Layer 5 of a small transformer language model trained on English Wikipedia (8 layers, counted from 0, width 64).
A neuron's activation on a vector x is GELU(weights . x), where the dot is the dot product.

Input weights of the MLP neurons that the questions are about. A number n stands for (n - 128) times 0.0024.
n0: 167, 116, 196, 139, 163, 153, 89, 106, 121, 58, 26, 126, 116, 146, 130, 147, 149, 117, 110, 121, 137, 127, 195, 172, 86, 142, 85, 146, 80, 120, 130, 126, 196, 81, 157, 127, 97, 187, 140, 210, 55, 153, 139, 138, 137, 160, 120, 161, 70, 163, 140, 196, 163, 207, 111, 112, 159, 138, 145, 144, 144, 159, 196, 187
n2: 185, 149, 232, 234, 183, 172, 155, 109, 186, 96, 150, 119, 113, 126, 161, 185, 167, 160, 64, 59, 134, 84, 110, 94, 188, 112, 178, 140, 106, 37, 83, 133, 194, 142, 90, 106, 150, 148, 111, 92, 182, 118, 139, 144, 111, 198, 140, 91, 197, 153, 184, 182, 192, 164, 196, 158, 161, 154, 77, 116, 171, 87, 157, 109
n5: 202, 103, 110, 114, 107, 86, 167, 70, 137, 172, 93, 103, 79, 120, 128, 170, 146, 118, 143, 105, 145, 117, 113, 150, 132, 128, 210, 125, 81, 187, 132, 125, 152, 115, 103, 79, 166, 111, 135, 112, 143, 160, 151, 121, 126, 96, 115, 132, 124, 200, 99, 147, 205, 164, 168, 147, 120, 174, 101, 92, 198, 86, 64, 166
n11: 169, 109, 139, 118, 157, 143, 150, 176, 89, 151, 168, 127, 171, 116, 90, 121, 144, 173, 114, 145, 146, 122, 172, 122, 171, 111, 74, 108, 61, 118, 102, 98, 75, 177, 114, 112, 144, 52, 114, 129, 157, 129, 179, 94, 114, 200, 129, 123, 131, 132, 161, 136, 103, 157, 140, 188, 143, 139, 152, 203, 193, 85, 144, 108
n25: 110, 88, 149, 162, 145, 155, 132, 30, 121, 185, 100, 162, 102, 167, 127, 112, 180, 130, 146, 180, 152, 97, 111, 123, 147, 11, 116, 173, 133, 177, 94, 138, 129, 133, 92, 118, 108, 156, 112, 53, 71, 155, 147, 131, 122, 112, 49, 154, 84, 118, 138, 140, 111, 127, 202, 149, 63, 132, 122, 154, 95, 164, 69, 105
n27: 154, 156, 117, 69, 151, 95, 101, 58, 126, 135, 95, 157, 140, 134, 125, 134, 67, 144, 184, 189, 149, 145, 174, 129, 150, 160, 188, 101, 180, 97, 144, 161, 105, 136, 115, 101, 167, 118, 144, 100, 158, 165, 86, 146, 109, 186, 88, 112, 192, 107, 105, 143, 72, 125, 102, 147, 213, 146, 225, 155, 152, 185, 123, 120
n29: 91, 200, 152, 90, 141, 134, 171, 129, 124, 91, 131, 148, 63, 89, 78, 158, 109, 105, 121, 114, 168, 56, 130, 91, 219, 88, 109, 84, 115, 76, 162, 90, 107, 163, 193, 129, 162, 179, 185, 107, 207, 50, 173, 131, 135, 126, 75, 79, 160, 152, 138, 95, 137, 138, 152, 75, 165, 201, 82, 130, 149, 182, 164, 146
n30: 170, 133, 150, 174, 189, 124, 109, 121, 100, 99, 161, 143, 129, 77, 116, 84, 161, 195, 170, 165, 205, 124, 110, 109, 150, 172, 119, 178, 123, 119, 82, 172, 115, 114, 106, 171, 111, 109, 127, 123, 101, 107, 165, 155, 161, 73, 208, 98, 104, 195, 113, 175, 128, 88, 155, 65, 152, 154, 162, 125, 58, 118, 159, 144
n32: 85, 95, 115, 155, 149, 105, 138, 48, 49, 150, 91, 108, 135, 70, 127, 150, 141, 164, 101, 152, 132, 135, 108, 62, 161, 123, 165, 37, 132, 108, 174, 130, 128, 90, 179, 104, 143, 163, 93, 101, 106, 153, 147, 197, 114, 146, 79, 87, 53, 86, 64, 131, 116, 106, 131, 117, 118, 126, 126, 149, 118, 120, 91, 107
n39: 132, 107, 166, 97, 124, 151, 90, 144, 121, 105, 158, 132, 87, 84, 122, 71, 173, 179, 132, 113, 158, 93, 94, 194, 143, 189, 98, 214, 158, 183, 71, 199, 119, 143, 117, 89, 137, 111, 94, 86, 135, 173, 160, 132, 129, 182, 127, 80, 137, 147, 234, 138, 117, 190, 150, 131, 106, 153, 161, 126, 119, 39, 168, 181
n42: 105, 143, 102, 103, 183, 92, 94, 148, 161, 145, 88, 181, 105, 194, 77, 123, 137, 174, 149, 60, 171, 107, 96, 105, 126, 131, 118, 124, 101, 55, 144, 59, 76, 116, 132, 153, 74, 122, 118, 66, 171, 116, 162, 96, 131, 152, 59, 160, 134, 120, 95, 133, 82, 113, 96, 152, 140, 107, 141, 50, 180, 132, 114, 133
n46: 108, 178, 186, 57, 223, 139, 142, 139, 124, 32, 87, 188, 152, 153, 159, 127, 168, 160, 203, 46, 158, 124, 39, 213, 158, 74, 77, 119, 121, 94, 133, 146, 128, 106, 46, 115, 124, 145, 97, 142, 156, 118, 209, 171, 142, 75, 150, 138, 192, 157, 178, 215, 145, 62, 99, 81, 193, 124, 81, 144, 169, 82, 79, 194
n48: 160, 146, 197, 99, 101, 151, 51, 44, 137, 128, 128, 192, 107, 145, 91, 79, 169, 136, 65, 107, 146, 73, 130, 158, 99, 139, 121, 81, 163, 185, 127, 173, 149, 76, 228, 131, 119, 128, 87, 148, 128, 118, 98, 207, 85, 184, 136, 168, 161, 171, 101, 145, 66, 85, 109, 138, 127, 133, 86, 121, 176, 188, 95, 99
n54: 106, 148, 175, 117, 151, 123, 136, 92, 110, 165, 81, 128, 105, 138, 160, 119, 179, 146, 164, 149, 81, 144, 140, 117, 125, 139, 121, 117, 174, 126, 124, 149, 128, 140, 165, 175, 147, 132, 121, 116, 95, 153, 127, 142, 139, 239, 118, 200, 163, 96, 99, 134, 106, 161, 193, 171, 97, 111, 122, 166, 181, 95, 115, 216
n67: 137, 205, 146, 95, 103, 153, 173, 107, 121, 125, 100, 102, 175, 132, 111, 107, 182, 142, 95, 114, 134, 131, 159, 136, 192, 64, 105, 195, 116, 153, 92, 140, 146, 129, 150, 124, 117, 139, 64, 29, 143, 99, 139, 135, 128, 134, 79, 134, 116, 159, 174, 132, 99, 100, 86, 160, 177, 124, 52, 125, 128, 140, 115, 147
n71: 91, 161, 142, 130, 129, 46, 125, 85, 139, 150, 93, 59, 116, 123, 104, 62, 157, 120, 94, 116, 130, 156, 148, 192, 123, 97, 161, 58, 100, 114, 159, 95, 63, 111, 161, 109, 97, 154, 96, 90, 122, 133, 84, 130, 131, 108, 110, 111, 169, 152, 142, 118, 171, 175, 79, 209, 83, 192, 208, 170, 147, 136, 86, 123
n79: 114, 97, 196, 131, 87, 136, 110, 118, 126, 74, 128, 145, 71, 93, 191, 132, 196, 178, 125, 167, 109, 69, 231, 163, 173, 129, 100, 120, 158, 102, 137, 90, 129, 99, 127, 137, 130, 151, 148, 128, 94, 150, 147, 138, 38, 62, 164, 147, 114, 110, 91, 149, 147, 166, 116, 109, 133, 177, 85, 190, 185, 204, 167, 176
n83: 113, 98, 120, 171, 147, 112, 106, 160, 131, 102, 126, 128, 182, 198, 125, 49, 247, 129, 131, 71, 149, 205, 139, 121, 154, 191, 31, 153, 133, 115, 32, 168, 151, 178, 132, 126, 112, 213, 85, 95, 153, 163, 144, 178, 73, 197, 119, 137, 123, 135, 72, 124, 196, 130, 108, 86, 113, 108, 176, 106, 155, 103, 207, 157
n87: 57, 100, 112, 124, 135, 147, 140, 124, 68, 147, 110, 134, 122, 160, 171, 121, 176, 131, 111, 158, 92, 178, 145, 168, 140, 115, 180, 134, 143, 143, 157, 185, 93, 105, 137, 144, 124, 100, 57, 94, 147, 139, 87, 108, 95, 149, 154, 157, 151, 127, 110, 202, 116, 135, 103, 157, 168, 147, 131, 145, 155, 146, 77, 174
n92: 146, 175, 159, 187, 113, 128, 110, 95, 136, 172, 147, 147, 108, 195, 130, 120, 128, 170, 161, 126, 99, 108, 109, 92, 106, 123, 153, 64, 169, 129, 111, 107, 153, 111, 154, 175, 117, 133, 150, 85, 111, 168, 128, 114, 109, 96, 132, 87, 165, 66, 129, 157, 167, 137, 128, 125, 182, 83, 78, 130, 161, 116, 36, 170
n97: 74, 117, 127, 170, 144, 130, 174, 64, 146, 78, 98, 118, 101, 111, 78, 104, 115, 200, 155, 173, 184, 108, 207, 151, 148, 201, 91, 183, 133, 169, 140, 172, 88, 189, 133, 163, 83, 127, 182, 141, 172, 182, 121, 195, 128, 147, 197, 58, 157, 169, 209, 167, 134, 97, 131, 149, 111, 199, 82, 132, 134, 116, 98, 143
n100: 84, 102, 191, 92, 176, 134, 124, 139, 95, 162, 65, 171, 121, 105, 157, 49, 161, 161, 101, 130, 105, 54, 174, 183, 93, 109, 94, 115, 113, 117, 141, 123, 125, 124, 151, 75, 114, 81, 125, 122, 111, 85, 117, 164, 118, 110, 101, 120, 184, 96, 182, 133, 191, 182, 195, 138, 68, 168, 136, 147, 100, 142, 128, 162
n102: 111, 184, 60, 63, 93, 129, 63, 111, 160, 150, 83, 119, 127, 94, 98, 159, 207, 125, 181, 139, 152, 97, 104, 157, 183, 105, 107, 62, 133, 115, 83, 155, 62, 107, 115, 82, 115, 113, 110, 141, 133, 183, 67, 157, 114, 115, 47, 119, 109, 143, 99, 185, 89, 147, 135, 173, 100, 132, 166, 162, 149, 173, 86, 194
n104: 229, 229, 138, 155, 137, 61, 140, 140, 109, 169, 76, 91, 178, 175, 103, 49, 180, 147, 123, 73, 124, 28, 128, 118, 206, 131, 137, 106, 140, 74, 126, 165, 201, 144, 109, 150, 135, 148, 110, 76, 130, 42, 235, 189, 114, 141, 38, 158, 98, 160, 146, 131, 119, 119, 221, 102, 103, 164, 92, 127, 97, 143, 160, 163
n107: 166, 149, 69, 163, 130, 142, 107, 100, 82, 140, 93, 132, 135, 97, 130, 76, 150, 188, 152, 130, 106, 147, 169, 145, 96, 75, 98, 67, 144, 111, 163, 112, 118, 188, 218, 123, 118, 128, 122, 134, 105, 100, 95, 162, 176, 164, 118, 130, 96, 154, 168, 180, 119, 113, 74, 153, 132, 118, 128, 126, 171, 154, 27, 104
n108: 156, 142, 77, 93, 141, 70, 105, 110, 91, 140, 77, 178, 120, 106, 125, 73, 156, 110, 100, 136, 110, 104, 99, 138, 157, 129, 134, 100, 174, 140, 139, 179, 174, 152, 105, 153, 143, 120, 76, 112, 88, 144, 120, 131, 138, 163, 128, 158, 62, 126, 59, 143, 90, 92, 122, 168, 169, 122, 126, 108, 92, 201, 146, 80
n109: 86, 127, 134, 121, 159, 51, 97, 51, 31, 75, 111, 27, 134, 116, 137, 181, 163, 153, 147, 126, 95, 80, 164, 168, 143, 135, 184, 196, 153, 84, 122, 154, 166, 105, 83, 97, 122, 116, 88, 53, 122, 123, 197, 152, 81, 126, 76, 141, 177, 132, 144, 203, 124, 143, 117, 89, 111, 155, 60, 124, 112, 88, 153, 131
n110: 71, 86, 178, 145, 120, 143, 93, 121, 184, 115, 121, 126, 182, 138, 87, 150, 153, 216, 120, 105, 152, 148, 112, 100, 138, 150, 136, 124, 51, 102, 52, 188, 88, 154, 142, 154, 122, 118, 134, 133, 90, 124, 157, 194, 86, 104, 124, 115, 140, 86, 164, 179, 70, 149, 99, 127, 155, 156, 107, 173, 108, 208, 116, 111
n115: 140, 225, 101, 157, 174, 106, 139, 64, 169, 123, 56, 128, 150, 93, 103, 108, 135, 155, 171, 148, 124, 99, 105, 211, 137, 111, 130, 200, 160, 106, 127, 176, 163, 155, 128, 232, 180, 194, 176, 115, 111, 85, 125, 109, 115, 143, 75, 131, 83, 119, 106, 120, 100, 96, 188, 113, 110, 157, 145, 150, 157, 128, 118, 154
n122: 93, 137, 134, 129, 148, 119, 167, 147, 173, 75, 130, 144, 80, 97, 82, 149, 150, 161, 166, 57, 232, 91, 88, 129, 82, 161, 120, 104, 96, 139, 189, 109, 133, 154, 120, 113, 108, 109, 98, 153, 250, 147, 93, 201, 108, 123, 139, 168, 100, 101, 116, 120, 166, 133, 141, 125, 187, 98, 186, 118, 106, 168, 110, 128
n125: 65, 121, 116, 113, 167, 137, 152, 77, 155, 85, 107, 130, 166, 96, 80, 170, 161, 168, 91, 171, 154, 131, 76, 129, 163, 89, 120, 175, 85, 147, 62, 148, 111, 150, 162, 141, 136, 103, 103, 157, 88, 163, 96, 146, 122, 159, 136, 116, 135, 138, 122, 170, 109, 83, 185, 145, 51, 157, 161, 102, 94, 112, 109, 161
n127: 49, 125, 205, 80, 100, 122, 131, 117, 178, 97, 75, 92, 149, 142, 103, 111, 155, 119, 165, 153, 156, 44, 129, 157, 180, 111, 99, 54, 169, 117, 124, 121, 155, 83, 153, 59, 135, 185, 132, 161, 116, 180, 153, 117, 142, 86, 163, 200, 101, 174, 179, 140, 113, 80, 162, 153, 123, 182, 223, 184, 96, 129, 197, 119

Each question shows a token from some text and the vector x that enters the MLP there. A number n stands for (n - 128) times 0.039.

" Kaw": 98, 109, 123, 98, 110, 175, 169, 131, 108, 181, 86, 134, 148, 141, 129, 142, 66, 137, 119, 129, 122, 181, 159, 125, 136, 121, 150, 103, 130, 123, 141, 78, 123, 88, 146, 133, 116, 126, 156, 123, 119, 180, 86, 32, 119, 135, 153, 101, 120, 116, 127, 102, 147, 162, 113, 146, 112, 98, 75, 128, 123, 89, 112, 116
Which of these neurons fires most? n92

" 2013": 104, 137, 105, 138, 121, 156, 157, 137, 124, 164, 137, 170, 67, 128, 122, 149, 155, 136, 96, 169, 90, 176, 127, 139, 73, 149, 125, 123, 175, 136, 115, 196, 137, 139, 135, 134, 145, 110, 147, 159, 56, 161, 84, 148, 173, 123, 106, 106, 149, 117, 150, 57, 146, 122, 100, 141, 98, 118, 118, 137, 119, 101, 89, 113
Which three neurons fire most, strongest first? n54, n107, n92

"–": 116, 109, 151, 131, 129, 134, 200, 171, 181, 147, 137, 162, 134, 172, 122, 54, 102, 126, 123, 135, 167, 192, 132, 132, 83, 154, 138, 128, 105, 115, 114, 151, 91, 169, 123, 135, 71, 124, 156, 168, 92, 147, 120, 158, 160, 127, 109, 119, 143, 126, 139, 106, 116, 131, 98, 90, 177, 126, 118, 91, 72, 119, 123, 123
Which two neurons fire most, strongest first? n110, n97

" 2017": 106, 135, 93, 89, 93, 158, 120, 135, 143, 186, 136, 118, 89, 144, 120, 164, 122, 127, 114, 117, 144, 187, 129, 122, 100, 157, 99, 100, 158, 117, 129, 189, 94, 146, 122, 166, 116, 107, 162, 173, 62, 150, 120, 166, 156, 114, 111, 90, 99, 106, 66, 67, 100, 99, 122, 108, 126, 141, 134, 157, 125, 91, 110, 139
Which two neurons fire most, strongest first? n102, n32

"mat": 74, 120, 137, 111, 120, 154, 142, 136, 128, 237, 146, 105, 173, 96, 113, 142, 115, 144, 107, 114, 81, 159, 150, 89, 143, 149, 145, 79, 126, 104, 138, 89, 90, 137, 158, 116, 138, 96, 132, 135, 101, 105, 115, 57, 120, 138, 138, 127, 146, 165, 145, 103, 72, 110, 130, 118, 159, 96, 116, 141, 135, 111, 115, 161
The most active neuron and its activation: n11, at about 1.4

" F": 117, 134, 163, 117, 100, 179, 157, 133, 160, 149, 105, 168, 146, 191, 142, 130, 39, 102, 85, 132, 145, 135, 124, 65, 80, 158, 122, 117, 140, 171, 127, 136, 134, 132, 117, 140, 105, 92, 74, 93, 128, 120, 143, 141, 146, 95, 157, 128, 123, 121, 108, 86, 116, 132, 152, 112, 158, 141, 99, 60, 125, 136, 93, 159
Which of these neurons fires most? n92

" M": 127, 120, 121, 112, 100, 191, 138, 134, 147, 183, 107, 168, 108, 178, 171, 102, 16, 169, 131, 128, 136, 133, 126, 80, 50, 138, 129, 113, 159, 150, 112, 100, 140, 121, 128, 125, 133, 99, 130, 103, 111, 102, 107, 89, 137, 110, 134, 103, 142, 153, 129, 80, 132, 140, 140, 122, 156, 123, 117, 89, 103, 120, 103, 141
Which of these neurons fires most? n92

",": 108, 126, 146, 118, 120, 131, 156, 161, 126, 148, 155, 111, 134, 149, 111, 108, 181, 134, 24, 140, 177, 124, 103, 131, 110, 178, 126, 109, 132, 121, 123, 209, 109, 130, 142, 166, 105, 153, 157, 140, 147, 148, 97, 117, 122, 153, 94, 99, 86, 115, 139, 74, 133, 128, 106, 109, 110, 136, 103, 126, 79, 112, 180, 125
Which of these neurons fires most? n83

"level": 127, 112, 112, 96, 136, 119, 116, 135, 134, 192, 130, 150, 131, 69, 116, 125, 129, 147, 117, 208, 63, 126, 117, 126, 153, 141, 161, 148, 84, 101, 161, 134, 104, 108, 151, 121, 67, 63, 113, 139, 80, 128, 96, 159, 112, 114, 147, 109, 160, 98, 147, 109, 106, 114, 141, 136, 127, 129, 137, 96, 84, 94, 111, 168
Which of these neurons fires most? n100

"y": 96, 145, 121, 142, 157, 173, 150, 101, 107, 182, 146, 157, 135, 79, 108, 112, 145, 113, 94, 222, 81, 153, 107, 128, 135, 158, 154, 108, 138, 174, 127, 155, 96, 118, 121, 100, 161, 103, 129, 99, 117, 157, 89, 97, 165, 156, 129, 139, 157, 151, 138, 74, 148, 110, 99, 125, 115, 130, 110, 109, 80, 109, 119, 115
Which three neurons fire most, strongest first? n87, n125, n32

".": 154, 156, 90, 123, 137, 169, 134, 124, 134, 172, 102, 125, 143, 118, 103, 143, 157, 85, 110, 152, 127, 110, 112, 127, 140, 114, 122, 102, 156, 181, 106, 133, 155, 108, 149, 148, 129, 161, 104, 114, 116, 88, 124, 106, 203, 93, 105, 110, 69, 120, 138, 80, 104, 73, 158, 88, 130, 174, 137, 106, 91, 124, 181, 82
Which of these neurons fires most? n104

"ins": 135, 116, 125, 106, 66, 149, 138, 169, 95, 188, 128, 115, 162, 92, 139, 132, 138, 110, 124, 163, 134, 197, 153, 119, 95, 120, 120, 99, 164, 149, 182, 120, 84, 161, 149, 148, 167, 161, 145, 125, 103, 121, 112, 123, 111, 106, 121, 128, 123, 115, 124, 61, 143, 62, 104, 148, 109, 81, 125, 163, 177, 142, 96, 131
Which two neurons fire most, strongest first? n107, n32

"r": 111, 166, 123, 117, 90, 102, 132, 122, 119, 167, 153, 178, 134, 114, 103, 96, 146, 183, 133, 202, 78, 161, 145, 120, 96, 116, 111, 127, 142, 146, 125, 125, 127, 146, 141, 132, 151, 116, 134, 100, 109, 140, 60, 112, 107, 116, 117, 162, 160, 82, 144, 86, 76, 74, 110, 119, 128, 105, 105, 109, 145, 143, 67, 100
Which of these neurons fires most? n107

" result": 101, 130, 153, 102, 125, 125, 141, 151, 138, 176, 127, 115, 128, 86, 92, 126, 139, 115, 107, 179, 90, 162, 102, 125, 150, 134, 91, 142, 115, 134, 105, 127, 75, 117, 122, 155, 137, 109, 109, 110, 114, 115, 80, 201, 138, 86, 143, 122, 122, 163, 186, 46, 103, 90, 135, 118, 153, 157, 99, 144, 130, 104, 95, 81
Which of these neurons fires most? n67

"rod": 91, 156, 180, 93, 78, 99, 136, 132, 122, 112, 152, 111, 159, 162, 133, 145, 69, 93, 105, 173, 147, 207, 124, 101, 74, 142, 119, 161, 129, 182, 144, 157, 97, 116, 132, 124, 146, 113, 126, 127, 167, 92, 133, 154, 162, 116, 124, 96, 138, 118, 164, 129, 136, 139, 97, 124, 102, 84, 93, 125, 105, 160, 146, 167
The most active neuron and its activation: n67, at about 0.48

" learn": 110, 142, 164, 54, 86, 147, 144, 149, 121, 132, 139, 101, 147, 86, 116, 124, 97, 96, 145, 159, 132, 95, 112, 145, 126, 107, 111, 148, 118, 139, 77, 97, 46, 113, 120, 137, 104, 118, 102, 105, 88, 169, 146, 118, 153, 61, 140, 134, 136, 161, 151, 112, 99, 73, 109, 87, 147, 161, 104, 121, 87, 113, 139, 146
The most active neuron and its activation: n127, at about 1.8

" of": 135, 145, 156, 124, 96, 180, 121, 104, 107, 213, 113, 112, 156, 69, 166, 147, 113, 121, 62, 185, 98, 139, 120, 120, 143, 104, 195, 122, 112, 120, 97, 137, 179, 104, 132, 103, 148, 150, 135, 100, 149, 154, 101, 128, 174, 156, 136, 115, 139, 144, 145, 104, 143, 149, 122, 133, 109, 141, 128, 88, 104, 96, 166, 133
Which of these neurons fires most? n2

"E": 132, 90, 106, 95, 106, 106, 162, 126, 115, 206, 122, 182, 98, 165, 127, 112, 69, 121, 131, 106, 117, 155, 124, 95, 80, 122, 135, 89, 126, 158, 142, 124, 101, 144, 81, 126, 152, 125, 136, 96, 95, 145, 136, 138, 154, 127, 142, 86, 93, 145, 61, 99, 87, 132, 134, 154, 156, 105, 110, 139, 66, 135, 76, 141
Which of these neurons fires most? n108

"14": 137, 150, 131, 143, 92, 147, 167, 138, 150, 195, 148, 184, 89, 126, 140, 124, 140, 136, 100, 122, 107, 134, 114, 149, 100, 113, 155, 84, 165, 103, 118, 174, 146, 171, 164, 151, 124, 121, 129, 179, 88, 130, 66, 168, 153, 125, 107, 103, 117, 95, 177, 66, 106, 133, 87, 113, 112, 138, 113, 97, 128, 112, 89, 160
Which of these neurons fires most? n107

"10": 149, 123, 128, 133, 87, 165, 158, 154, 139, 198, 148, 191, 94, 106, 111, 132, 155, 151, 114, 130, 154, 122, 143, 134, 109, 112, 178, 78, 159, 142, 149, 178, 137, 157, 138, 132, 91, 141, 128, 185, 93, 126, 59, 145, 157, 151, 131, 113, 105, 97, 172, 120, 109, 90, 97, 112, 107, 140, 133, 110, 110, 129, 79, 152
Which of these neurons fires most? n107

"ke": 80, 144, 196, 82, 99, 140, 141, 111, 103, 190, 144, 152, 158, 67, 115, 114, 132, 109, 161, 167, 116, 168, 137, 102, 134, 75, 140, 131, 127, 147, 124, 112, 96, 105, 132, 129, 92, 114, 113, 102, 120, 174, 66, 75, 117, 135, 164, 140, 145, 169, 105, 99, 142, 121, 112, 115, 108, 91, 125, 95, 131, 89, 137, 157
Which two neurons fire most, strongest first? n87, n54

" where": 104, 103, 143, 100, 102, 156, 149, 154, 112, 171, 89, 119, 159, 143, 99, 125, 130, 131, 71, 176, 70, 119, 117, 167, 141, 78, 116, 102, 154, 117, 114, 159, 112, 132, 102, 135, 106, 150, 106, 93, 133, 131, 104, 144, 165, 107, 114, 104, 67, 164, 122, 100, 136, 133, 104, 91, 91, 181, 121, 126, 53, 114, 131, 112
Which of these neurons fires most? n25

" larger": 156, 107, 116, 99, 111, 140, 97, 118, 150, 163, 137, 155, 99, 85, 165, 120, 83, 102, 109, 208, 92, 152, 128, 162, 172, 155, 161, 152, 94, 150, 121, 167, 98, 123, 132, 146, 138, 84, 125, 114, 135, 168, 113, 171, 132, 142, 169, 100, 163, 111, 131, 120, 144, 117, 125, 103, 92, 184, 147, 120, 73, 119, 128, 176
The most active neuron and its activation: n39, at about 1.6

" to": 121, 120, 182, 117, 106, 177, 99, 120, 118, 155, 117, 105, 167, 118, 102, 149, 150, 92, 84, 174, 95, 139, 144, 156, 128, 132, 177, 168, 132, 131, 131, 160, 154, 107, 114, 110, 69, 189, 167, 130, 100, 147, 97, 173, 175, 144, 133, 120, 124, 91, 94, 92, 128, 139, 140, 138, 105, 100, 127, 97, 77, 145, 160, 131
Which of these neurons fires most? n0

" on": 94, 175, 159, 137, 103, 171, 123, 102, 122, 149, 162, 111, 136, 88, 130, 137, 159, 88, 92, 192, 87, 159, 92, 153, 138, 104, 111, 171, 148, 155, 112, 138, 148, 68, 126, 134, 118, 140, 184, 153, 153, 119, 92, 150, 168, 150, 98, 99, 141, 130, 97, 73, 159, 110, 170, 121, 123, 133, 156, 119, 113, 121, 105, 141
Which of these neurons fires most? n115

"mp": 66, 145, 171, 116, 100, 137, 158, 154, 151, 150, 166, 138, 174, 83, 133, 141, 94, 162, 146, 127, 136, 160, 117, 138, 119, 125, 175, 110, 111, 143, 131, 156, 65, 119, 134, 108, 111, 103, 135, 106, 130, 107, 86, 89, 144, 101, 147, 83, 197, 162, 159, 144, 114, 67, 131, 140, 171, 137, 107, 131, 126, 77, 121, 146
Which of these neurons fires most? n46

" play": 113, 109, 168, 132, 93, 187, 134, 130, 116, 157, 143, 136, 138, 93, 110, 127, 168, 80, 138, 166, 109, 165, 125, 94, 127, 157, 177, 129, 126, 140, 104, 153, 120, 143, 112, 98, 80, 124, 168, 168, 104, 192, 75, 131, 138, 65, 143, 83, 138, 161, 118, 74, 162, 119, 127, 118, 122, 115, 103, 107, 112, 108, 176, 139
The most active neuron and its activation: n30, at about 0.54

"i": 92, 160, 88, 134, 150, 152, 120, 111, 144, 216, 125, 143, 140, 143, 139, 114, 106, 160, 107, 156, 56, 183, 150, 83, 145, 146, 175, 106, 139, 117, 122, 140, 128, 115, 169, 135, 155, 103, 114, 100, 98, 162, 99, 81, 121, 124, 135, 137, 168, 140, 118, 49, 114, 99, 104, 130, 140, 121, 141, 111, 127, 118, 108, 122
Which of these neurons fires most? n27

"non": 104, 134, 126, 85, 127, 165, 139, 137, 149, 200, 153, 135, 146, 105, 84, 107, 94, 86, 139, 187, 106, 116, 123, 122, 121, 169, 146, 129, 124, 157, 49, 183, 78, 80, 140, 109, 128, 104, 118, 129, 137, 144, 93, 116, 119, 143, 100, 75, 144, 171, 141, 136, 117, 103, 107, 144, 104, 126, 140, 127, 63, 126, 120, 140
The most active neuron and its activation: n102, at about 1.8

"ā": 102, 107, 139, 83, 133, 129, 140, 154, 124, 230, 120, 151, 146, 134, 161, 111, 45, 131, 173, 117, 96, 168, 156, 112, 120, 138, 119, 91, 115, 146, 105, 76, 120, 118, 124, 130, 145, 125, 153, 116, 105, 152, 125, 65, 146, 149, 123, 130, 162, 167, 102, 87, 119, 118, 83, 117, 156, 96, 104, 120, 119, 118, 100, 144
The most active neuron and its activation: n92, at about 0.92

"alle": 81, 99, 166, 69, 75, 116, 145, 156, 116, 179, 139, 119, 152, 122, 129, 126, 126, 150, 180, 114, 94, 189, 171, 96, 106, 149, 179, 104, 142, 105, 108, 90, 108, 114, 174, 142, 92, 138, 133, 141, 157, 143, 119, 108, 172, 84, 123, 150, 135, 144, 153, 95, 122, 134, 98, 170, 112, 84, 133, 142, 113, 114, 155, 148
Which of these neurons fires most? n71

"I": 147, 106, 120, 79, 122, 139, 106, 86, 87, 199, 169, 194, 131, 164, 113, 154, 102, 147, 124, 119, 153, 182, 127, 117, 120, 131, 143, 124, 121, 128, 141, 153, 104, 131, 135, 124, 162, 128, 146, 96, 101, 152, 67, 117, 149, 106, 98, 134, 109, 136, 89, 105, 86, 148, 84, 123, 140, 87, 93, 96, 87, 104, 69, 101
The most active neuron and its activation: n27, at about 1.1

" 2018": 122, 148, 108, 108, 91, 148, 128, 140, 151, 165, 139, 144, 102, 112, 135, 160, 136, 131, 111, 143, 129, 189, 143, 117, 105, 141, 74, 93, 177, 108, 129, 190, 123, 164, 123, 161, 133, 120, 151, 188, 68, 144, 107, 178, 156, 87, 107, 121, 115, 119, 112, 36, 98, 112, 124, 105, 111, 123, 121, 161, 149, 94, 106, 117
Which of these neurons fires most? n102

"iti": 96, 123, 122, 92, 131, 116, 143, 141, 137, 205, 113, 173, 152, 164, 150, 129, 115, 145, 99, 140, 67, 157, 172, 79, 145, 158, 146, 90, 105, 144, 152, 146, 132, 124, 148, 152, 104, 116, 131, 163, 157, 150, 106, 68, 110, 106, 157, 133, 121, 160, 75, 89, 148, 104, 94, 141, 93, 110, 169, 141, 155, 103, 151, 114
Which of these neurons fires most? n87

"rim": 116, 76, 108, 85, 102, 135, 168, 170, 108, 213, 124, 113, 136, 145, 141, 110, 81, 128, 129, 126, 145, 173, 144, 111, 126, 117, 165, 59, 92, 124, 179, 115, 81, 136, 158, 126, 151, 102, 134, 140, 125, 122, 107, 63, 138, 110, 152, 140, 132, 117, 137, 89, 134, 68, 135, 146, 105, 151, 116, 134, 157, 109, 130, 113
Which of these neurons fires most? n11

" a": 138, 132, 164, 106, 97, 149, 96, 140, 139, 152, 164, 175, 98, 141, 95, 98, 122, 136, 42, 174, 115, 113, 97, 154, 73, 169, 155, 133, 123, 148, 158, 132, 164, 109, 143, 106, 99, 145, 107, 146, 92, 100, 80, 146, 137, 126, 91, 89, 139, 123, 117, 97, 126, 140, 160, 156, 103, 59, 131, 122, 89, 137, 162, 141
Which of these neurons fires most? n48

" goal": 104, 129, 168, 131, 111, 142, 141, 140, 125, 132, 180, 110, 146, 71, 75, 132, 127, 115, 110, 190, 109, 129, 118, 110, 120, 188, 131, 127, 105, 162, 109, 142, 85, 137, 84, 87, 94, 76, 133, 115, 110, 138, 73, 123, 121, 78, 185, 96, 137, 130, 129, 79, 123, 59, 129, 122, 165, 131, 118, 137, 115, 114, 173, 118
The most active neuron and its activation: n30, at about 1.6

"After": 110, 106, 150, 134, 125, 163, 111, 167, 113, 180, 108, 101, 132, 87, 140, 126, 165, 119, 102, 189, 115, 145, 134, 136, 143, 107, 145, 126, 147, 94, 137, 106, 166, 102, 106, 144, 111, 156, 169, 142, 142, 168, 95, 166, 136, 60, 122, 77, 86, 158, 153, 60, 115, 159, 109, 100, 78, 129, 115, 157, 93, 128, 169, 136
Which of these neurons fires most? n79

" dark": 117, 137, 159, 99, 79, 179, 107, 138, 127, 150, 139, 111, 125, 124, 156, 105, 116, 123, 93, 210, 105, 142, 137, 135, 107, 133, 173, 138, 142, 119, 109, 166, 72, 131, 128, 129, 120, 129, 157, 149, 162, 179, 111, 179, 56, 111, 143, 117, 173, 162, 127, 134, 169, 134, 118, 96, 117, 150, 117, 153, 108, 106, 149, 169
Which of these neurons fires most? n79

" fl": 81, 120, 158, 110, 91, 173, 125, 134, 161, 123, 106, 160, 120, 159, 119, 129, 81, 130, 94, 118, 108, 131, 72, 84, 56, 148, 137, 74, 163, 140, 148, 96, 78, 100, 117, 129, 128, 129, 110, 110, 134, 69, 89, 143, 147, 106, 165, 126, 111, 160, 169, 119, 119, 150, 124, 128, 139, 109, 93, 139, 128, 98, 140, 188
Which three neurons fire most, strongest first? n92, n48, n46